Layer 7 of a small transformer language model trained on English Wikipedia (10 layers, counted from 0, width 96).
A neuron's activation on a vector x is ReLU(gate . x + bias) times (in . x + bias), where the dot is the dot product.

Input weights of the MLP neurons that the questions are about. A number n stands for (n - 500) times 0.00059.
n17 gate (bias -0.308): 570,672,631,240,531,524,385,524,314,473,609,530,375,335,438,638,470,541,347,352,496,425,642,386,389,604,623,504,430,346,172,516,625,593,372,380,310,345,668,480,644,590,672,614,615,340,605,305,569,528,218,350,444,539,531,376,546,343,515,385,577,580,653,442,393,751,652,453,516,543,644,527,476,652,449,759,708,565,434,634,539,625,589,496,520,361,524,702,409,289,623,457,259,350,357,221
n27 gate (bias -0.265): 496,507,493,500,633,246,462,522,577,507,244,744,386,618,547,416,571,245,399,461,613,425,489,604,411,364,440,464,550,347,437,393,483,652,311,504,420,677,385,619,426,544,413,400,455,544,588,592,377,718,590,595,578,319,478,557,525,366,388,25,336,637,474,610,457,555,605,548,703,329,603,786,301,527,504,665,544,428,526,478,374,603,428,462,401,410,504,504,526,403,321,526,477,697,332,523
n50 gate (bias -0.228): 596,503,566,438,472,665,511,693,624,315,464,694,228,594,424,420,346,295,384,720,440,355,445,563,548,371,291,459,573,453,612,472,523,316,611,458,518,307,558,563,625,493,293,398,366,441,601,613,555,366,560,251,463,539,576,589,500,627,327,366,672,476,318,624,526,438,511,538,332,493,594,549,464,643,677,687,567,626,441,408,430,682,424,744,616,379,578,462,550,450,458,573,591,627,597,493
n112 gate (bias -0.404): 488,507,514,530,739,504,358,496,272,594,473,577,375,512,340,535,695,567,749,727,533,523,433,553,321,604,324,396,528,535,700,618,443,500,511,433,355,524,423,542,516,655,546,571,508,406,480,472,593,339,531,441,511,390,598,574,511,600,363,206,422,478,693,627,428,448,372,508,549,694,591,613,555,532,485,563,367,703,443,859,417,526,574,554,226,512,699,662,481,342,404,594,393,355,58,500
n137 gate (bias -0.384): 316,361,425,485,298,455,420,758,543,681,390,677,504,459,399,627,591,554,523,546,440,428,461,599,633,774,764,209,583,467,705,247,530,428,390,469,622,533,588,484,620,559,512,558,580,441,676,85,329,250,468,480,466,599,382,625,403,577,523,321,383,358,587,480,454,332,403,677,405,500,429,386,340,446,743,365,278,638,461,504,619,480,573,460,610,797,380,437,508,704,596,579,570,480,691,472
n175 gate (bias -0.561): 364,637,507,314,465,208,638,492,273,566,472,462,566,496,420,339,738,357,329,508,578,571,511,519,606,691,571,217,667,540,473,671,438,671,627,531,195,492,678,418,463,605,345,185,669,415,347,573,550,286,524,701,522,644,693,417,348,233,456,630,416,572,395,615,684,577,595,365,562,398,535,373,524,333,384,591,441,432,426,437,465,488,516,372,629,330,469,558,330,642,594,376,459,312,527,666
n176 gate (bias -0.337): 419,357,328,636,698,346,399,537,565,617,398,529,624,357,540,405,475,266,188,447,724,578,579,739,592,470,370,410,374,424,573,445,421,455,606,446,292,603,717,463,412,712,283,511,426,518,489,492,291,496,667,545,697,393,504,537,357,496,381,525,374,464,383,728,423,641,571,471,482,327,686,609,443,408,318,593,504,591,646,456,361,365,526,673,602,459,348,555,500,652,630,602,542,375,435,396
n17 in (bias -0.053): 415,354,277,595,565,512,521,447,528,323,654,543,412,475,484,550,465,437,547,629,589,565,358,379,678,413,492,341,745,458,524,548,844,408,526,420,483,311,339,350,182,395,661,437,154,681,596,387,516,295,639,604,477,889,352,640,571,765,561,544,599,410,447,660,458,253,529,356,569,549,408,492,483,673,576,347,459,446,504,427,690,625,616,401,475,677,488,496,745,447,292,500,277,524,428,410
n27 in (bias 0.086): 718,746,452,712,592,430,585,225,444,435,334,544,576,378,661,457,322,540,619,493,471,623,519,615,388,411,419,534,373,528,660,408,586,431,429,394,771,393,489,393,284,412,574,595,661,405,476,298,534,591,369,618,394,328,568,477,220,623,674,564,575,277,664,564,588,647,325,394,519,722,565,663,476,412,780,600,408,614,443,396,527,565,598,477,583,477,643,523,631,763,515,451,520,454,481,787
n50 in (bias -0.109): 523,312,420,486,493,588,530,355,357,349,626,334,312,351,642,615,366,492,507,210,412,410,525,415,430,368,384,434,465,477,238,537,431,528,541,577,519,593,511,459,582,504,636,762,459,637,588,615,762,477,455,523,376,288,415,458,344,286,482,602,522,305,430,540,800,387,368,736,530,630,482,349,569,636,563,529,749,515,548,582,433,382,626,621,416,191,346,349,598,489,444,345,512,459,555,496
n112 in (bias 0.012): 569,504,486,575,759,456,739,415,511,346,540,560,650,699,447,504,544,415,300,459,360,247,474,488,500,441,371,420,746,488,369,411,352,743,335,504,572,588,736,403,431,488,524,644,399,285,88,340,421,496,508,448,700,597,538,551,526,557,478,489,603,643,376,408,314,538,524,446,396,729,830,519,744,508,584,511,821,500,519,574,407,334,480,702,632,414,496,400,496,610,605,446,496,465,462,520
n137 in (bias 0.032): 681,456,500,596,586,475,363,390,544,598,445,579,520,567,376,623,562,726,408,638,372,315,548,71,406,517,438,396,547,859,618,631,588,644,390,585,529,462,286,611,624,309,429,572,414,447,445,513,436,466,756,576,218,283,553,612,329,420,647,344,372,643,749,593,393,456,583,374,427,660,723,524,306,411,569,389,430,664,650,471,443,752,584,638,584,413,607,536,496,583,455,460,794,196,540,566
n175 in (bias -0.099): 504,463,485,455,335,600,376,826,617,483,504,701,454,552,479,500,778,363,504,243,295,551,582,390,438,763,334,595,566,325,622,264,294,496,645,558,491,575,324,564,491,159,366,596,619,714,649,180,454,417,351,426,302,432,299,302,434,492,657,272,496,422,572,579,460,504,435,676,538,432,424,521,434,496,584,648,407,721,760,372,487,715,591,522,648,354,300,311,214,500,445,621,509,385,625,560
n176 in (bias 0.041): 560,854,500,366,452,376,447,504,369,625,296,610,648,533,512,437,650,428,461,512,396,488,705,383,538,430,484,389,424,325,412,464,613,611,631,205,616,508,437,391,838,641,364,513,459,412,458,324,421,450,675,550,330,161,256,471,260,642,619,464,524,567,790,763,466,440,410,572,492,354,396,648,492,420,492,433,476,475,604,480,311,625,521,702,288,537,561,436,488,794,573,588,433,504,492,193

Each question shows a token from some text and the vector x that enters the MLP there. A number n stands for (n - 500) times 0.016.

"am": 496,558,695,521,317,455,603,348,450,559,454,590,742,415,490,525,723,397,468,393,611,533,554,499,359,555,504,526,633,495,504,624,264,471,389,579,465,537,462,688,569,482,572,588,446,679,659,580,567,328,445,458,378,291,400,634,366,493,527,475,557,410,232,513,384,434,666,438,496,468,365,393,408,564,586,548,614,628,403,531,527,439,415,557,530,523,621,416,563,581,593,287,534,458,568,574
Which neuron lights up most? n175

"r": 725,328,658,491,595,609,296,443,506,479,463,549,903,562,613,424,449,561,589,513,481,530,542,508,438,553,588,353,552,652,577,427,428,313,437,505,370,473,231,590,640,505,456,672,412,426,450,583,573,351,612,548,684,596,454,458,518,494,351,623,528,486,496,474,441,495,594,514,435,553,484,404,577,423,380,498,688,553,436,337,453,501,578,558,319,610,467,489,394,542,356,444,300,532,427,645
Which neuron lights up most? n112

"ward": 588,529,789,495,614,596,501,413,464,547,678,443,529,496,445,582,368,387,499,487,505,414,608,448,370,582,604,515,591,419,509,645,491,582,329,557,533,571,446,386,493,711,409,560,340,554,500,515,434,326,450,497,416,429,393,488,392,526,401,527,497,403,373,573,394,712,497,545,573,561,556,409,414,648,544,647,537,480,458,518,544,451,487,475,542,479,621,507,350,617,541,520,603,192,503,560
The most active neuron and its activation: n112, at about 0.69

"s": 652,504,581,628,529,583,564,488,404,630,552,439,663,417,521,472,620,371,432,573,571,469,577,544,423,496,642,586,651,787,443,539,623,511,493,399,492,380,292,354,476,562,355,538,420,386,612,358,388,414,709,624,448,331,382,504,609,499,482,558,532,429,596,606,275,600,442,527,561,473,399,308,557,476,484,589,535,430,355,552,574,419,354,391,393,568,550,633,461,534,555,607,434,365,634,359
Which three neurons fire most, strongest first? n176, n137, n17

" the": 450,661,520,536,510,532,586,460,577,707,453,307,732,558,582,583,466,478,523,454,491,400,499,518,379,528,348,470,693,433,555,563,534,463,534,473,410,448,396,567,620,462,398,520,406,480,631,561,438,603,456,604,373,715,417,470,621,469,542,366,568,382,519,403,506,514,551,648,505,537,521,296,399,669,591,355,529,530,391,468,415,600,386,567,580,495,490,552,440,496,498,460,667,239,477,474
Which neuron lights up most? n137

" Ne": 607,607,471,570,469,646,528,497,435,561,527,494,596,505,542,493,521,485,687,457,498,316,437,544,372,446,433,396,627,507,377,493,565,411,384,445,624,543,489,451,547,363,443,674,623,424,641,679,479,467,462,680,547,458,477,627,390,624,519,547,519,429,609,336,540,663,558,637,540,437,604,554,485,686,348,329,442,277,653,597,467,519,367,534,527,628,480,431,322,379,451,431,440,405,343,559
The most active neuron and its activation: n112, at about 0.077

"ven": 516,449,544,546,526,472,628,610,405,515,516,506,642,471,432,557,632,523,488,648,472,450,422,439,221,523,559,563,520,476,605,558,439,464,333,538,426,551,558,392,603,426,582,405,465,703,609,405,301,391,490,498,615,565,465,670,517,478,639,488,406,493,531,414,335,542,587,207,394,457,738,466,376,676,304,555,506,569,534,517,567,511,470,331,736,544,552,618,543,479,499,492,533,371,418,485
Which two neurons fire most, strongest first? n137, n17

"ber": 617,364,352,477,549,640,586,468,496,376,584,539,568,451,511,530,546,492,540,638,510,499,285,504,428,644,526,635,431,462,564,640,413,468,485,442,431,485,392,184,655,646,400,658,425,377,368,401,412,404,529,450,543,445,260,502,594,479,486,553,561,392,416,448,388,558,574,477,723,486,494,494,643,662,448,564,578,294,465,333,482,262,590,634,479,567,653,506,494,496,664,689,596,461,458,582
Which neuron lights up most? n112

" US": 538,462,495,521,467,446,445,487,626,575,628,453,545,417,398,508,484,616,507,587,493,439,541,766,420,268,322,475,517,471,517,516,450,435,497,485,496,507,474,381,694,480,521,654,289,579,412,754,578,479,384,635,573,485,536,518,581,592,593,484,587,413,568,466,483,416,572,573,616,584,475,242,500,651,570,465,538,229,531,447,582,500,353,486,581,306,477,512,499,543,540,525,644,428,444,431
Which neuron lights up most? n50

" E": 657,466,558,551,604,559,602,474,580,633,534,594,639,639,381,425,441,546,626,487,648,328,482,438,445,442,268,391,547,535,447,438,452,385,406,541,621,403,244,515,592,440,538,638,438,531,563,614,569,514,431,563,723,425,360,559,641,731,536,545,513,355,518,433,529,530,554,637,388,495,459,405,487,667,493,452,504,491,640,521,350,497,385,555,415,430,394,476,437,508,529,328,605,496,341,479
Which neuron lights up most? n50

" is": 553,535,269,420,463,472,651,391,397,739,442,386,702,308,327,528,502,457,586,647,630,445,593,517,246,557,510,550,707,521,452,598,459,482,482,452,562,375,557,443,541,470,479,527,493,663,531,469,365,496,544,586,377,641,431,528,613,527,627,590,578,411,579,398,389,418,602,645,429,435,545,520,510,548,377,572,469,669,421,464,513,398,478,548,476,515,561,441,445,574,475,496,507,297,587,448
Which neuron lights up most? n137

"t": 509,413,663,396,530,426,502,485,492,682,571,575,721,516,515,379,574,483,615,377,562,417,573,345,497,457,533,369,427,384,529,501,427,495,535,644,495,658,521,361,518,484,407,404,531,425,465,540,512,673,539,499,342,374,435,469,615,535,582,424,506,272,383,521,502,662,497,608,461,652,536,434,388,405,400,576,393,742,600,415,407,762,387,367,486,377,628,694,545,448,773,442,465,484,442,642
Which neuron lights up most? n175

"ote": 581,470,534,585,550,381,582,572,543,691,716,438,555,519,659,379,622,456,518,572,462,420,340,569,419,549,412,460,484,478,216,624,599,295,659,410,584,397,407,545,489,417,390,479,629,380,420,684,370,434,524,605,331,457,541,570,434,593,569,525,485,579,609,446,372,428,505,545,596,496,568,427,549,614,311,653,613,436,650,530,440,289,395,425,550,599,351,426,474,570,639,415,420,419,553,563
Which neuron lights up most? n176

"\n": 634,652,418,531,473,562,617,492,488,553,548,486,869,581,447,576,557,611,535,463,663,588,455,604,402,511,477,467,558,390,567,521,512,511,453,447,277,362,501,454,597,303,236,541,459,620,363,522,452,457,409,612,367,535,296,465,574,609,604,570,473,523,416,527,386,569,486,715,516,402,458,436,370,584,504,524,396,467,554,683,360,651,396,498,606,457,469,527,437,536,500,437,595,505,460,376
Which neuron lights up most? n176

" North": 515,545,610,563,534,499,474,546,377,427,492,595,614,396,513,353,434,571,481,435,540,487,466,559,424,451,436,434,679,402,473,635,404,366,410,366,521,590,443,305,618,528,483,612,362,630,576,685,676,544,369,589,587,344,529,622,489,633,556,576,680,390,432,524,391,430,630,690,572,599,468,307,471,618,581,570,382,467,581,549,485,670,427,551,606,522,491,366,364,410,520,377,563,355,351,530
The most active neuron and its activation: n50, at about 1.5

"re": 673,437,591,386,314,499,518,674,544,440,420,701,736,433,520,519,386,456,415,346,474,378,663,564,523,720,589,488,498,563,439,585,348,348,515,670,504,708,497,441,518,466,353,711,519,500,675,481,381,288,505,583,522,438,365,533,544,471,602,571,788,359,538,625,507,476,484,424,581,567,396,420,582,503,493,446,391,544,501,380,424,548,367,529,309,463,495,515,329,549,550,451,500,473,564,512
Which neuron lights up most? n176

"E": 691,526,473,570,560,596,675,550,593,702,531,489,586,676,368,402,500,445,667,499,581,362,481,452,518,409,301,377,620,520,391,446,464,458,461,470,537,515,292,519,646,362,498,647,541,438,544,659,631,576,368,551,638,451,331,422,560,693,615,462,529,365,540,366,539,628,544,624,430,459,465,437,509,663,407,451,484,510,533,537,492,492,356,528,416,399,403,523,417,393,418,393,517,470,398,625
Which two neurons fire most, strongest first? n112, n50

"ou": 450,633,717,561,264,589,559,655,527,718,604,366,599,487,549,373,553,483,455,500,604,465,421,468,447,557,383,407,332,402,516,485,404,241,384,232,581,520,447,532,570,411,285,382,514,565,494,608,535,506,465,546,593,510,483,491,586,290,672,580,550,481,519,246,577,527,461,525,461,577,401,612,630,370,386,584,484,542,684,479,494,604,494,593,444,440,469,617,419,719,558,511,592,511,406,557
Which neuron lights up most? n175

" The": 497,504,512,540,580,553,585,496,525,580,542,276,690,499,605,520,558,529,539,334,533,432,359,544,448,471,434,451,657,393,440,558,504,489,489,424,481,499,502,555,679,444,478,606,469,376,621,532,509,687,433,532,455,632,424,579,577,562,664,261,532,310,509,338,500,589,504,646,609,400,438,298,442,753,578,367,574,438,369,551,519,676,501,494,630,461,566,453,466,490,407,395,582,284,507,422
Which neuron lights up most? n17

" but": 613,512,451,273,523,574,550,474,379,797,554,473,646,621,455,579,593,442,404,527,638,374,457,570,423,401,549,329,732,536,428,648,562,467,327,506,535,328,553,480,545,317,340,512,451,538,536,474,485,557,555,426,544,664,498,485,572,508,643,501,424,396,430,475,389,632,513,560,474,594,609,392,620,623,549,591,527,465,629,403,476,513,539,505,489,418,565,528,440,495,530,296,475,387,434,359
The most active neuron and its activation: n17, at about 1.6